Layer 10 of a small transformer language model trained on English Wikipedia (18 layers, counted from 0, width 128).
Take only the direct path to the model's output, skipping the later layers: a vector added to the residual stream pushes a token's score in proportion to its dot product with that token's output vector.

Output vectors of the tokens that the questions are about. A number n stands for (n - 500) times 0.0025.
"ton": 742 307 344 542 411 468 247 441 468 535 460 777 534 622 645 400 376 589 312 554 524 414 623 614 713 653 899 549 500 518 629 373 398 479 557 407 413 762 349 530 579 745 659 313 527 533 545 354 428 690 193 535 302 351 598 684 530 334 474 242 615 500 229 666 481 563 682 432 547 545 549 613 592 369 720 615 505 491 517 585 360 435 683 281 495 544 705 404 336 450 584 406 397 570 315 641 516 360 154 962 570 484 305 817 383 559 223 687 364 375 517 457 419 510 718 442 353 555 288 582 735 429 476 628 220 444 809 286
" He": 386 485 460 535 367 528 477 503 646 481 436 463 500 444 533 652 522 395 532 429 437 387 488 562 677 484 523 697 575 444 530 607 548 480 584 299 563 680 661 472 449 448 334 580 591 541 554 411 650 435 221 512 503 467 675 348 380 467 492 514 521 608 438 451 637 612 562 457 543 397 504 419 549 373 521 534 556 428 596 397 527 464 589 424 460 337 497 407 431 587 531 543 430 427 573 538 423 516 491 622 372 552 495 441 321 484 456 468 525 220 513 375 540 654 497 374 467 637 583 486 554 447 335 551 548 639 564 422
"ley": 435 744 423 512 253 563 430 569 749 369 419 655 691 369 482 319 573 577 233 431 751 443 203 496 615 479 705 721 604 379 746 508 425 464 442 633 402 559 683 736 434 455 566 401 614 628 529 293 359 477 349 647 602 271 611 608 600 331 399 453 625 761 443 706 434 635 669 601 627 591 556 608 521 79 802 519 630 571 305 575 393 479 559 500 492 338 346 538 459 380 476 521 394 528 564 528 646 366 415 677 749 622 374 402 450 546 337 665 584 321 916 524 442 679 512 245 516 668 393 605 262 307 635 561 465 404 717 310
"h": 701 414 365 466 370 565 555 543 511 586 571 521 420 638 573 361 402 428 646 507 370 655 386 735 512 529 448 664 398 526 774 243 402 538 338 722 429 478 443 609 363 438 422 594 611 523 430 449 230 691 500 347 354 409 521 433 559 558 510 323 725 629 354 622 316 612 505 345 368 322 512 434 507 393 623 523 398 328 279 664 561 756 479 624 633 365 376 254 420 490 432 493 433 422 462 500 390 653 662 537 343 513 596 466 579 339 401 558 397 563 787 549 752 616 287 493 542 557 263 580 440 519 670 604 510 775 577 532
"ü": 680 483 721 567 271 603 606 317 542 645 470 393 249 629 396 435 449 591 544 481 632 463 481 568 673 541 629 494 401 675 642 450 328 474 448 387 678 383 511 677 478 488 395 585 635 423 590 595 494 466 183 365 313 578 563 471 320 491 529 658 485 737 523 724 654 488 554 410 500 511 411 482 528 400 959 725 496 558 547 622 580 641 432 523 452 560 593 601 682 627 512 517 446 667 638 627 694 414 465 504 642 671 590 578 500 524 366 622 447 493 397 454 377 747 410 524 421 389 643 518 483 337 313 469 536 575 807 289
"ham": 588 489 431 453 288 553 353 533 714 565 313 671 535 572 536 228 250 692 312 661 455 431 357 621 601 435 543 546 390 514 946 74 619 487 680 382 354 514 568 491 332 574 449 568 472 383 630 421 332 505 451 515 388 185 797 465 605 193 617 481 557 608 429 937 442 746 713 472 592 388 562 364 627 170 714 412 285 247 321 774 644 500 332 682 602 473 469 167 591 530 570 335 460 375 468 452 728 384 307 757 566 601 514 619 236 389 293 614 586 283 722 482 513 702 192 206 465 557 543 608 251 488 484 373 556 596 938 600
"duc": 696 336 790 282 116 604 626 388 545 686 706 733 483 575 653 290 538 672 779 716 616 549 566 443 272 351 640 410 542 572 972 395 376 411 426 639 463 667 690 259 561 211 700 504 445 614 423 456 544 665 377 465 487 574 433 341 367 551 589 597 547 576 426 783 359 358 513 885 713 677 632 500 624 325 813 615 565 343 827 424 345 588 556 205 491 313 635 381 260 512 689 715 602 443 342 624 609 334 459 575 465 489 382 581 631 486 284 633 399 269 530 711 401 353 722 314 478 585 536 691 330 340 452 681 500 434 607 519
"i": 461 514 357 500 466 411 548 606 672 417 589 430 434 464 487 506 517 383 543 473 586 449 282 364 535 595 671 463 530 448 715 391 584 544 420 559 391 390 448 494 363 503 524 520 552 464 509 743 359 564 548 544 618 696 639 448 503 528 345 367 374 313 547 628 590 530 342 610 418 645 625 549 409 654 656 487 337 730 525 374 548 506 555 376 555 441 506 503 423 471 339 394 510 447 621 421 316 639 637 542 373 556 430 423 419 376 517 381 527 635 572 445 460 506 614 579 583 436 237 470 511 409 526 405 573 428 536 556
" District": 652 401 511 605 487 485 497 421 393 557 474 578 472 711 451 496 447 469 494 494 724 305 624 346 653 301 494 688 534 563 590 448 433 431 655 381 795 603 487 484 682 459 592 691 306 608 627 540 423 474 338 551 374 479 691 582 579 474 660 588 538 673 551 643 611 454 668 620 425 472 616 387 574 568 551 470 423 513 458 855 681 636 420 440 630 510 417 608 418 344 469 470 369 510 506 594 328 526 552 356 461 444 346 464 299 586 460 487 505 181 346 468 518 672 433 559 525 419 491 555 458 294 384 339 678 535 690 647

Output weights of attention head 3. The head adds the sum of these rows, row i times number i of z. A number n stands for (n - 500) times 0.0011.
o0: 527 430 797 498 472 432 469 522 501 518 312 457 569 501 510 571 559 311 544 595 595 490 628 516 436 611 411 271 493 480 449 486 535 258 687 404 531 506 467 433 474 559 473 713 504 739 475 425 453 451 267 467 545 295 403 602 333 426 517 411 486 473 557 571 554 366 313 482 340 563 625 331 564 417 532 634 517 595 515 389 363 395 652 466 435 607 591 486 544 535 375 534 495 674 463 567 494 305 574 437 632 404 609 516 496 689 414 544 477 377 495 537 366 613 207 569 493 511 571 315 644 592 453 470 515 480 614 564
o1: 601 339 605 570 425 497 525 409 442 694 348 631 459 563 605 361 532 600 524 492 388 535 491 581 344 571 463 403 609 419 374 472 379 252 492 416 513 490 398 449 588 572 439 337 432 591 527 480 556 548 494 581 514 393 470 526 545 574 502 432 683 611 295 616 521 626 633 548 560 595 558 529 652 439 352 559 578 435 570 470 585 322 548 484 340 426 483 542 538 342 481 647 519 445 478 350 522 600 387 354 588 473 520 468 665 524 363 590 539 343 498 666 564 430 481 446 583 575 337 582 578 581 562 332 532 410 598 462
o2: 626 523 419 537 410 370 453 604 623 648 548 453 584 438 520 480 517 546 498 408 489 471 443 691 678 440 527 662 535 367 559 497 409 825 274 580 644 502 573 534 443 674 268 521 594 499 466 430 400 481 369 469 452 575 510 636 499 524 387 472 435 471 511 580 586 621 537 474 342 384 469 282 550 543 470 473 549 512 287 490 550 601 448 539 540 642 442 470 551 566 501 397 522 534 468 546 679 480 496 534 392 416 456 542 499 418 471 443 460 629 444 420 312 588 487 417 576 458 482 626 553 573 525 423 556 436 479 426
o3: 406 480 513 565 521 573 481 516 574 523 681 647 517 480 338 493 580 600 366 275 369 501 494 546 551 43 470 593 630 446 461 479 418 593 264 493 517 528 595 617 533 490 435 493 504 471 558 634 494 448 457 563 574 478 612 447 503 573 539 482 471 508 472 440 419 505 484 434 425 528 541 725 435 443 327 346 333 389 596 618 634 414 594 397 663 404 453 367 545 545 512 574 448 478 699 555 516 561 467 533 423 473 597 519 433 408 710 486 467 591 473 419 553 492 629 402 528 505 411 565 480 432 592 543 461 462 384 520
o4: 522 463 460 593 399 459 451 493 665 461 551 578 302 588 402 522 387 456 478 574 489 503 544 556 543 408 549 569 566 581 563 534 538 743 444 611 590 442 505 534 315 692 459 532 585 470 432 570 486 418 434 553 539 460 592 438 420 507 491 546 508 507 536 556 607 527 531 485 403 419 347 406 435 541 491 481 392 494 354 512 556 587 657 553 606 578 463 422 465 511 407 373 429 547 477 624 666 558 418 498 447 473 687 541 461 396 593 490 519 623 445 342 442 582 376 303 511 531 521 707 490 502 431 565 526 446 482 436
o5: 418 435 538 729 557 482 523 506 658 408 288 752 470 588 398 631 348 408 599 521 523 310 585 492 524 648 418 415 609 637 491 544 462 492 618 674 491 491 416 382 500 650 640 434 346 671 493 460 479 460 476 537 419 344 587 711 419 514 544 380 457 682 303 363 725 528 569 513 101 516 495 614 438 381 430 513 518 592 440 590 395 502 672 493 563 486 444 381 413 568 458 591 353 502 484 615 553 352 394 488 449 496 508 478 412 427 607 517 689 317 534 330 627 600 310 688 681 550 529 554 605 418 489 513 267 517 460 470
o6: 600 469 434 356 514 460 483 416 479 648 345 516 392 581 566 421 434 555 525 497 593 498 490 440 368 660 561 434 448 429 490 424 502 507 488 514 398 439 371 402 472 512 560 431 522 551 469 400 580 564 619 514 482 477 425 477 532 556 497 549 474 492 350 576 375 627 655 602 718 490 445 451 596 567 493 545 617 524 435 364 535 489 362 622 323 468 441 576 530 454 613 533 629 452 406 384 602 518 388 409 643 492 455 435 742 559 372 516 553 417 582 516 539 331 474 511 556 508 463 514 526 553 481 371 545 415 608 414
o7: 496 589 497 654 332 496 553 657 626 365 465 558 380 688 441 580 457 520 399 432 601 435 464 559 610 634 475 616 606 542 499 435 597 857 608 588 559 463 525 640 396 584 493 397 449 450 453 419 410 493 545 611 460 460 566 487 471 590 551 558 363 462 547 488 704 495 428 552 425 460 452 399 280 483 442 530 546 570 576 501 514 542 540 505 542 400 453 443 562 656 602 429 414 492 404 575 518 538 455 633 366 575 620 485 509 446 635 467 550 532 537 568 474 570 495 472 541 409 555 546 557 558 476 697 390 514 590 346
o8: 506 499 545 432 546 591 360 496 380 470 432 384 481 522 558 534 604 606 598 531 368 575 434 627 460 538 705 435 558 533 372 497 418 180 542 406 443 492 669 365 640 416 553 563 500 647 637 549 457 579 388 419 625 406 400 540 446 583 531 507 642 548 573 609 418 626 470 643 688 753 603 536 568 462 522 497 492 516 621 522 544 544 432 477 541 579 595 616 547 407 554 510 562 381 603 386 413 569 770 418 607 492 440 321 585 610 277 496 443 493 357 753 454 407 374 584 481 470 460 441 481 513 572 314 511 414 497 491
o9: 427 588 635 316 535 476 459 386 407 434 390 387 559 483 537 534 576 467 552 585 586 500 506 462 379 719 489 395 381 514 426 473 600 356 563 381 417 451 452 459 474 280 606 576 549 475 459 449 622 492 502 427 495 470 414 558 582 509 540 396 551 409 526 481 407 468 508 542 616 596 530 444 617 470 566 632 626 583 641 387 505 474 413 498 389 474 562 592 500 579 593 464 483 437 418 375 481 438 586 448 658 608 371 540 580 654 427 537 540 320 516 620 391 458 494 553 441 508 477 415 512 505 504 473 521 452 547 530
o10: 532 533 546 651 471 612 398 493 549 551 436 603 410 576 523 541 447 568 434 437 379 544 424 693 382 418 542 630 681 560 425 402 403 514 447 458 671 534 581 497 573 540 630 454 514 359 453 442 552 450 531 638 455 470 557 685 662 643 529 475 703 612 362 518 669 657 582 600 375 653 423 453 471 335 302 495 721 527 638 567 517 412 544 531 414 396 453 585 718 373 368 417 368 281 551 376 544 555 360 447 369 573 394 474 489 443 485 554 653 458 499 648 425 561 356 422 731 545 427 641 519 520 523 443 466 573 591 389
o11: 437 630 558 332 373 554 446 559 481 586 278 518 501 467 733 465 870 406 445 620 485 494 319 448 573 772 547 481 344 529 519 533 559 559 612 568 494 677 401 417 424 290 533 505 634 508 473 426 602 541 458 483 554 348 457 505 432 433 484 366 522 393 686 688 551 475 488 627 601 705 559 333 434 509 651 540 513 626 541 234 380 542 387 571 414 404 480 472 352 685 592 520 563 510 418 401 512 447 602 664 684 570 511 490 598 687 483 347 425 563 465 577 446 539 542 686 477 402 552 402 453 497 427 455 495 418 610 381
o12: 578 611 485 546 524 546 481 679 561 610 634 461 466 521 554 495 558 495 383 347 491 590 417 563 644 437 556 598 539 524 433 483 479 754 364 588 620 562 642 546 441 395 454 410 520 477 445 498 456 438 470 534 424 388 613 558 509 529 438 486 480 572 588 520 587 519 436 503 422 557 487 556 341 559 557 468 473 446 544 627 600 533 491 412 540 527 429 499 526 557 499 453 499 496 531 574 515 481 474 652 378 446 520 570 323 364 690 505 453 734 406 435 549 547 481 660 620 377 635 473 399 509 407 533 451 522 579 532
o13: 577 358 463 384 606 576 459 512 409 522 624 578 479 361 512 403 536 569 540 468 291 557 464 608 517 402 747 575 556 421 421 499 371 306 468 457 352 502 554 420 462 395 412 530 488 571 643 591 431 518 592 424 577 567 448 372 523 576 541 506 483 653 544 572 368 669 603 585 612 574 565 522 468 559 594 307 428 352 575 433 648 600 356 457 728 598 543 610 434 560 494 589 633 439 606 348 419 629 567 422 487 542 535 495 598 465 371 429 451 566 462 591 735 437 612 464 443 520 449 598 400 406 636 500 642 442 358 501
o14: 486 568 547 495 488 513 519 582 594 468 480 575 582 519 363 613 470 402 352 413 562 499 565 532 618 358 366 512 519 410 516 513 509 615 432 478 687 434 474 489 466 568 495 526 424 542 598 558 391 427 317 582 491 398 572 630 367 481 546 398 395 583 605 500 653 423 337 466 314 462 499 426 309 470 461 477 577 498 464 587 530 461 702 401 689 544 560 357 462 542 484 422 395 625 514 666 585 442 422 541 440 403 590 512 399 470 678 527 382 539 460 357 479 558 487 505 459 435 513 421 658 599 422 533 376 503 509 434
o15: 592 363 596 451 568 454 491 540 529 763 553 423 422 451 526 532 444 499 469 313 466 694 493 752 435 281 503 556 511 444 363 438 416 553 361 370 625 461 563 469 467 428 536 639 569 590 461 482 523 554 455 553 501 374 440 557 584 585 412 540 594 512 533 683 448 505 510 491 471 636 499 470 548 565 584 325 448 423 705 552 634 405 546 494 531 481 405 532 632 340 319 481 460 491 395 568 495 425 442 497 456 426 496 575 493 365 581 571 499 547 426 586 411 534 264 570 759 526 324 548 552 391 502 447 513 451 483 475
o16: 485 493 562 503 528 413 356 400 606 580 362 532 455 502 577 502 634 470 438 656 586 520 480 414 481 553 502 443 461 582 505 354 494 660 462 573 445 626 422 370 385 612 461 555 704 566 239 343 655 508 498 444 411 466 478 565 510 465 390 642 582 439 403 520 414 561 515 508 455 676 493 368 530 437 501 578 512 593 448 441 318 543 426 701 242 443 394 495 561 510 388 435 598 635 498 428 608 408 385 464 609 491 470 588 458 560 329 434 524 558 555 410 400 594 437 581 620 578 649 471 480 560 407 479 509 523 625 495
o17: 606 524 489 251 574 397 546 554 456 577 692 315 663 466 467 542 581 581 376 343 596 499 415 613 633 246 549 603 495 300 515 354 534 722 89 419 603 445 549 517 612 592 355 570 611 442 548 556 534 490 523 481 570 676 410 494 440 467 428 584 373 391 604 617 392 480 429 337 651 408 396 397 615 619 452 553 464 469 454 536 522 593 405 598 610 460 456 567 581 571 505 232 639 663 481 659 681 437 542 495 445 417 492 645 621 448 405 445 355 642 457 506 243 541 687 529 450 362 498 408 564 584 516 404 521 448 411 386
o18: 484 551 653 522 516 521 467 546 478 477 573 492 498 529 443 570 497 533 474 415 446 553 427 627 540 384 504 541 539 491 468 580 504 475 461 416 644 522 657 543 448 429 460 580 438 442 568 540 372 497 419 577 539 398 614 569 523 477 555 460 548 545 624 480 614 387 319 436 354 521 510 536 382 473 491 439 481 453 627 577 586 474 583 370 678 467 482 437 485 457 454 498 424 476 513 565 356 456 591 530 387 568 568 503 362 437 741 506 396 538 416 565 510 560 378 547 573 429 494 456 500 471 471 572 444 494 464 500
o19: 541 439 532 433 552 458 479 331 538 568 307 632 455 453 495 413 541 541 660 479 482 321 530 577 426 436 542 376 539 493 533 447 415 301 533 425 386 509 370 395 612 554 519 384 461 710 448 484 606 512 535 411 587 496 524 473 440 543 479 501 491 563 302 506 268 619 524 457 509 577 496 533 636 437 413 564 516 493 426 485 382 487 412 665 364 433 399 536 438 582 550 629 561 528 593 530 593 421 355 501 622 424 458 486 623 543 171 434 481 422 659 508 482 528 590 590 465 589 518 568 466 579 617 281 495 511 595 469
o20: 473 543 556 517 266 470 481 459 457 608 293 670 530 528 683 413 629 454 514 737 404 433 382 468 510 765 486 472 481 532 503 459 580 489 699 574 396 574 348 483 431 448 459 452 492 407 624 491 531 605 548 504 622 428 479 601 494 478 635 302 526 426 537 638 649 460 584 587 427 600 603 413 526 438 410 537 534 614 454 409 441 435 454 506 501 334 580 566 392 587 529 662 551 454 431 357 531 594 427 504 582 558 651 520 602 540 507 455 464 325 587 667 521 592 614 471 366 485 412 525 482 519 587 452 474 494 582 385
o21: 505 364 491 375 569 461 529 315 316 513 551 442 545 433 557 384 584 533 617 606 530 559 513 436 430 500 544 297 448 418 498 499 468 266 524 483 380 551 424 430 520 485 407 467 488 460 536 471 665 498 608 391 582 564 377 378 464 388 515 523 492 429 465 494 330 478 549 432 726 398 514 550 660 563 475 646 560 471 438 391 485 555 380 539 420 471 523 589 474 477 541 583 683 598 533 382 533 469 573 344 691 463 446 501 617 555 252 546 395 393 455 569 597 393 633 477 287 528 635 466 401 564 561 363 654 539 494 613
o22: 542 531 539 523 520 530 537 326 454 500 435 582 558 484 393 424 507 562 606 445 505 393 588 593 503 462 517 416 618 358 491 388 362 282 464 460 425 563 402 520 642 611 545 312 410 581 464 496 588 459 573 404 622 541 393 448 468 630 501 374 536 539 388 549 427 542 559 406 525 526 492 590 654 340 350 616 625 552 505 397 485 473 344 541 352 375 499 600 504 614 556 500 569 419 586 445 610 496 353 382 617 418 451 381 663 522 178 641 449 389 645 556 522 467 678 460 339 623 558 568 523 694 553 334 550 462 568 477
o23: 484 552 498 606 446 449 386 675 619 531 599 523 513 441 495 450 543 426 530 470 579 551 430 639 669 353 548 495 545 526 563 492 535 882 334 581 603 617 614 549 348 468 470 583 557 471 479 467 531 464 420 537 515 417 635 527 487 506 416 365 451 421 670 489 628 420 455 454 356 568 429 377 482 530 483 441 377 579 484 555 475 578 478 543 658 553 438 464 499 553 408 304 429 560 512 634 585 465 521 660 465 436 539 565 366 441 661 516 398 692 497 407 358 604 504 568 442 471 547 536 445 497 476 632 516 514 530 479
o24: 452 530 348 368 506 464 273 451 545 472 585 683 457 471 552 503 530 564 416 571 491 519 306 554 459 277 609 504 515 455 573 451 427 650 405 669 503 508 538 498 384 328 570 435 636 390 578 513 599 486 660 555 692 596 593 394 534 486 582 359 443 471 504 541 463 681 586 660 738 686 384 416 439 475 434 456 529 497 512 411 594 600 301 622 653 444 488 575 515 407 456 455 506 425 531 431 594 540 494 433 500 592 591 479 557 415 517 451 395 680 391 562 569 385 611 391 317 517 473 628 556 501 504 491 616 431 487 300
o25: 491 516 416 347 551 440 552 472 387 422 581 329 636 426 484 571 614 422 626 516 502 431 462 420 623 634 558 509 311 411 597 510 380 519 526 524 513 604 503 441 667 505 420 486 583 459 455 474 507 329 435 294 444 659 369 545 414 435 454 557 373 357 479 367 476 550 326 458 552 358 523 350 485 538 478 648 646 563 270 427 302 715 466 640 412 595 586 498 488 587 464 392 707 587 505 542 537 346 633 472 533 574 322 590 487 526 337 446 460 466 415 480 490 561 484 577 404 472 689 447 478 584 424 351 532 572 440 531
o26: 412 474 428 420 607 504 559 469 400 640 553 323 498 527 555 450 446 612 468 437 528 664 522 431 449 241 499 405 395 576 530 345 492 691 342 261 494 407 541 564 701 347 692 446 540 472 461 637 564 662 653 563 464 518 566 465 701 626 457 576 529 427 441 506 384 498 531 480 794 657 539 543 618 522 418 474 486 343 782 823 507 353 460 606 393 323 434 765 696 300 393 385 505 415 486 488 462 501 358 568 471 364 415 549 472 361 491 629 502 634 534 522 529 437 583 518 546 553 401 465 459 491 468 477 420 553 477 511
o27: 622 357 582 632 671 459 457 480 520 667 637 549 494 499 442 396 296 462 686 648 306 573 516 534 525 480 580 479 557 541 466 537 500 645 580 450 288 461 536 503 293 581 203 538 489 463 462 504 347 579 638 568 517 564 633 364 668 483 448 563 547 526 317 484 542 507 575 415 463 524 661 521 524 531 496 329 469 267 447 697 505 535 507 530 608 557 532 392 251 395 379 631 508 617 512 425 318 670 484 415 357 534 690 595 378 286 627 564 550 536 581 430 700 511 503 523 550 521 561 709 322 415 566 611 608 603 462 621
o28: 492 347 492 353 526 512 536 537 427 620 458 476 263 549 521 424 497 387 594 460 261 561 347 475 545 501 518 587 403 505 430 566 481 594 674 349 506 455 674 442 556 343 495 516 586 560 551 609 356 592 491 533 519 436 528 408 504 402 508 601 457 461 562 626 553 502 497 574 563 639 656 405 354 588 573 262 457 354 628 568 491 583 560 453 670 496 446 436 344 382 374 572 560 419 429 575 308 482 685 514 440 639 668 524 595 370 638 432 579 636 452 513 572 531 295 543 665 522 405 618 547 227 569 566 551 469 403 445
o29: 551 379 461 544 380 431 345 548 488 451 673 565 327 446 599 362 594 397 508 495 402 489 411 494 355 543 583 547 457 416 338 481 487 240 616 586 560 450 675 548 467 415 509 530 488 565 521 510 492 554 323 467 579 397 351 478 486 451 606 356 478 509 582 561 575 504 599 758 414 437 497 599 442 524 433 453 513 525 421 388 629 377 500 294 672 685 671 554 415 489 471 614 571 382 614 385 530 593 629 364 567 492 514 414 547 606 584 518 383 359 427 629 583 430 555 411 480 410 463 473 509 450 459 438 538 438 562 545
o30: 462 565 637 646 401 500 515 550 524 396 476 529 564 408 395 475 624 397 468 328 449 499 617 503 624 495 443 487 588 492 461 527 637 582 484 446 539 538 459 577 485 539 290 569 498 629 523 538 452 416 224 471 542 490 529 531 352 555 536 452 444 467 580 429 499 443 380 444 301 483 624 471 442 344 388 572 448 650 595 508 388 501 607 424 603 566 516 322 484 727 457 414 469 702 582 586 543 559 626 539 445 530 596 566 387 496 572 447 411 518 431 481 470 587 472 530 404 519 553 394 532 575 511 536 411 558 493 523
o31: 468 555 515 565 374 511 499 371 567 474 276 513 488 664 614 557 399 548 567 825 399 410 446 399 348 823 485 508 534 737 541 635 566 353 836 649 337 523 472 510 482 487 733 437 385 420 455 445 478 663 664 647 567 445 551 497 573 402 525 347 647 496 478 582 657 498 609 629 578 659 459 551 485 467 615 478 511 585 564 429 463 499 377 483 329 330 478 552 379 478 648 740 407 289 345 358 353 570 523 525 547 599 558 322 636 581 521 463 684 435 546 643 494 535 367 509 608 553 328 628 500 355 551 528 545 450 570 409

Each question shows a token from some text and the vector z that the head gathered there. A number n stands for (n - 500) times 0.0093.

"an": 482 382 498 491 431 563 362 537 472 528 439 568 489 437 467 414 451 511 521 468 505 492 457 542 400 665 387 444 528 519 605 505
Pushed up most: " He"

"isc": 628 493 532 385 423 651 404 390 509 493 466 456 377 510 511 319 397 376 436 525 562 525 514 494 358 715 340 471 452 578 586 469
Which three tokens does it push up most, strongest first? " He", "ton", " District"

".": 538 558 519 406 511 537 552 574 499 538 573 519 504 469 503 530 475 464 497 509 547 427 511 501 440 477 463 489 526 515 487 562
Pushed down most: "i"

" dec": 547 561 520 407 524 558 547 583 479 536 580 520 499 473 525 541 474 455 494 503 550 416 507 496 459 480 454 480 535 512 504 547
Pushed up most: "ton"

" Fran": 649 471 532 409 410 704 344 345 508 434 423 446 382 560 573 249 324 338 459 481 564 516 470 473 326 770 243 422 444 654 608 429
Pushed down most: "ham"

"at": 532 519 495 400 529 541 559 562 476 528 520 571 493 432 508 498 530 450 477 500 543 454 480 515 469 483 476 451 495 531 462 590
Which three tokens does it push up most, strongest first? "ton", "ley", "ham"

" p": 486 498 500 441 482 519 548 548 510 535 533 515 509 469 451 494 523 515 478 535 534 471 511 548 510 483 535 511 469 498 470 545
Pushed up most: "ley"

"ace": 435 547 478 523 442 433 541 487 531 497 511 545 501 529 456 509 481 544 488 531 516 527 518 459 512 520 564 467 559 518 489 506
Pushed down most: " He"

"ith": 497 572 463 494 510 476 571 465 535 537 588 529 460 455 418 547 517 468 435 557 547 523 566 517 556 449 619 462 541 506 414 616
Pushed down most: " He"

"o": 657 469 528 407 413 669 359 364 504 466 431 458 381 515 557 285 365 367 457 504 564 523 485 487 334 751 294 442 451 605 612 436
Pushed up most: " He"

"ut": 552 476 547 441 547 541 487 593 416 507 513 527 534 392 569 516 521 529 527 461 510 424 465 573 447 498 479 460 448 482 521 496
Pushed up most: "ü"

"ass": 503 503 486 465 493 527 519 556 506 530 525 510 529 463 495 493 477 488 522 492 517 453 483 556 509 441 507 488 461 539 505 538
Pushed up most: "ley"

"5": 447 494 499 511 487 520 479 515 533 496 534 569 583 543 508 527 457 459 548 486 559 418 457 561 550 471 516 538 634 561 487 542
Pushed up most: "i"

"ical": 477 615 520 439 534 601 582 526 563 430 576 386 481 486 454 397 467 429 452 583 494 543 642 422 429 523 383 569 370 539 473 550
Pushed up most: "ton"

"6": 429 451 535 479 531 467 482 500 512 452 451 587 605 570 525 448 480 501 542 470 527 452 425 541 550 534 449 603 621 543 482 516
Pushed down most: "ton"

"ge": 514 558 581 417 550 560 555 508 483 420 547 497 582 443 481 584 582 518 481 531 496 407 455 526 404 466 581 631 571 441 383 559
Pushed up most: "ham"

" in": 503 552 504 517 490 481 528 487 525 495 530 540 517 547 486 548 506 486 502 515 518 485 502 503 508 463 491 517 543 540 506 504
Which two tokens does it push up most, strongest first? "duc", "h"

" the": 570 549 450 482 450 568 487 491 547 567 543 508 478 495 516 551 458 446 558 532 508 438 505 489 436 447 502 495 551 506 500 559
Which two tokens does it push up most, strongest first? " District", "duc"

" I": 482 407 477 478 399 599 324 496 467 498 437 557 459 423 461 349 442 468 503 488 517 525 501 510 356 713 404 468 506 534 610 514
Pushed up most: " He"

"m": 327 388 576 393 584 606 360 643 463 392 607 241 639 644 451 622 376 489 553 237 362 338 175 521 404 652 682 960 864 316 391 477
Pushed up most: "h"

"ff": 537 643 591 524 606 609 567 541 508 451 618 450 492 415 526 560 468 484 448 596 526 377 599 538 416 405 532 495 533 509 537 547
Pushed up most: "ton"

" |": 481 523 508 482 501 586 504 597 493 509 547 573 515 503 489 481 444 403 476 536 598 365 521 494 445 490 435 433 620 551 536 612
Pushed up most: "ley"

" F": 530 583 558 446 537 547 576 462 497 447 537 495 543 458 465 592 605 510 453 581 502 447 524 521 417 450 582 625 534 464 409 546
Pushed up most: "ham"

"N": 466 446 460 523 491 514 420 549 503 512 524 618 589 512 529 472 459 433 558 466 590 400 472 590 540 479 491 480 598 570 540 546
Which three tokens does it push up most, strongest first? "i", " He", "ley"

"c": 632 460 537 379 405 705 342 344 514 451 428 442 371 571 539 220 316 327 442 478 571 523 487 489 321 791 240 448 432 658 610 447
Which three tokens does it push up most, strongest first? " He", " District", "ton"

",": 527 490 509 461 462 523 469 456 518 506 474 533 464 472 460 444 518 478 470 540 547 529 537 529 451 570 460 521 477 507 526 533
Pushed up most: "duc"

"\n": 563 509 529 459 445 466 509 549 558 511 527 492 483 541 477 516 472 569 507 533 535 483 556 477 448 597 484 495 551 535 551 471
Pushed down most: "ham"

" A": 551 373 432 493 447 465 410 416 556 580 390 602 447 529 411 451 563 480 504 525 503 586 495 546 477 599 412 499 503 478 586 524
Pushed up most: "duc"

"s": 483 564 508 430 496 479 592 541 517 524 507 522 464 498 463 507 465 499 459 485 575 521 541 504 530 463 555 537 509 516 427 583
Pushed up most: "duc"

" (": 519 455 558 504 517 493 433 543 476 511 545 467 532 478 519 493 456 509 535 463 471 434 525 594 471 499 448 496 473 593 564 464
Pushed up most: " He"

"d": 508 488 587 444 564 520 509 616 468 479 593 602 541 445 528 440 517 421 500 472 578 388 486 568 542 523 389 462 531 562 486 597
Pushed up most: "ley"

" v": 506 541 486 430 483 540 526 594 528 555 594 511 501 482 470 559 464 417 511 469 542 378 474 511 440 428 514 488 573 558 475 620
Pushed up most: "ley"

" Q": 463 549 514 471 504 543 542 572 493 505 571 467 501 467 445 522 524 472 472 520 518 448 513 512 445 469 542 572 504 481 500 527
Pushed up most: "ham"

"ss": 585 536 438 398 474 579 471 504 489 527 532 558 473 414 473 478 525 328 491 532 635 465 523 494 427 514 517 513 533 481 480 660
Which three tokens does it push up most, strongest first? "ton", "duc", "ley"

"old": 325 543 557 403 432 422 653 499 540 513 586 462 510 534 320 510 606 633 384 646 533 574 661 481 555 585 696 668 483 347 321 520
Pushed down most: " He"

"w": 500 474 503 480 545 481 480 517 492 534 557 526 463 473 453 495 518 479 477 509 535 483 548 551 538 496 499 460 509 520 495 565
Pushed up most: "ley"

"v": 522 385 490 487 425 528 373 492 496 546 421 577 486 452 454 426 489 498 514 475 486 524 470 547 412 663 412 476 524 498 619 483
Pushed up most: " He"

" be": 539 570 516 465 535 543 543 562 489 520 549 535 490 497 522 536 491 495 500 509 562 468 505 491 491 473 451 487 522 516 526 526
Pushed up most: "ton"

"9": 553 492 460 441 494 538 449 504 514 533 530 515 442 462 483 460 480 388 495 494 564 472 532 496 470 500 475 466 526 546 524 593
Pushed down most: "h"

" ": 392 510 545 534 519 532 488 527 575 432 595 492 642 589 495 584 461 489 561 464 483 374 408 555 551 483 588 621 719 521 427 512
Which two tokens does it push up most, strongest first? "h", "i"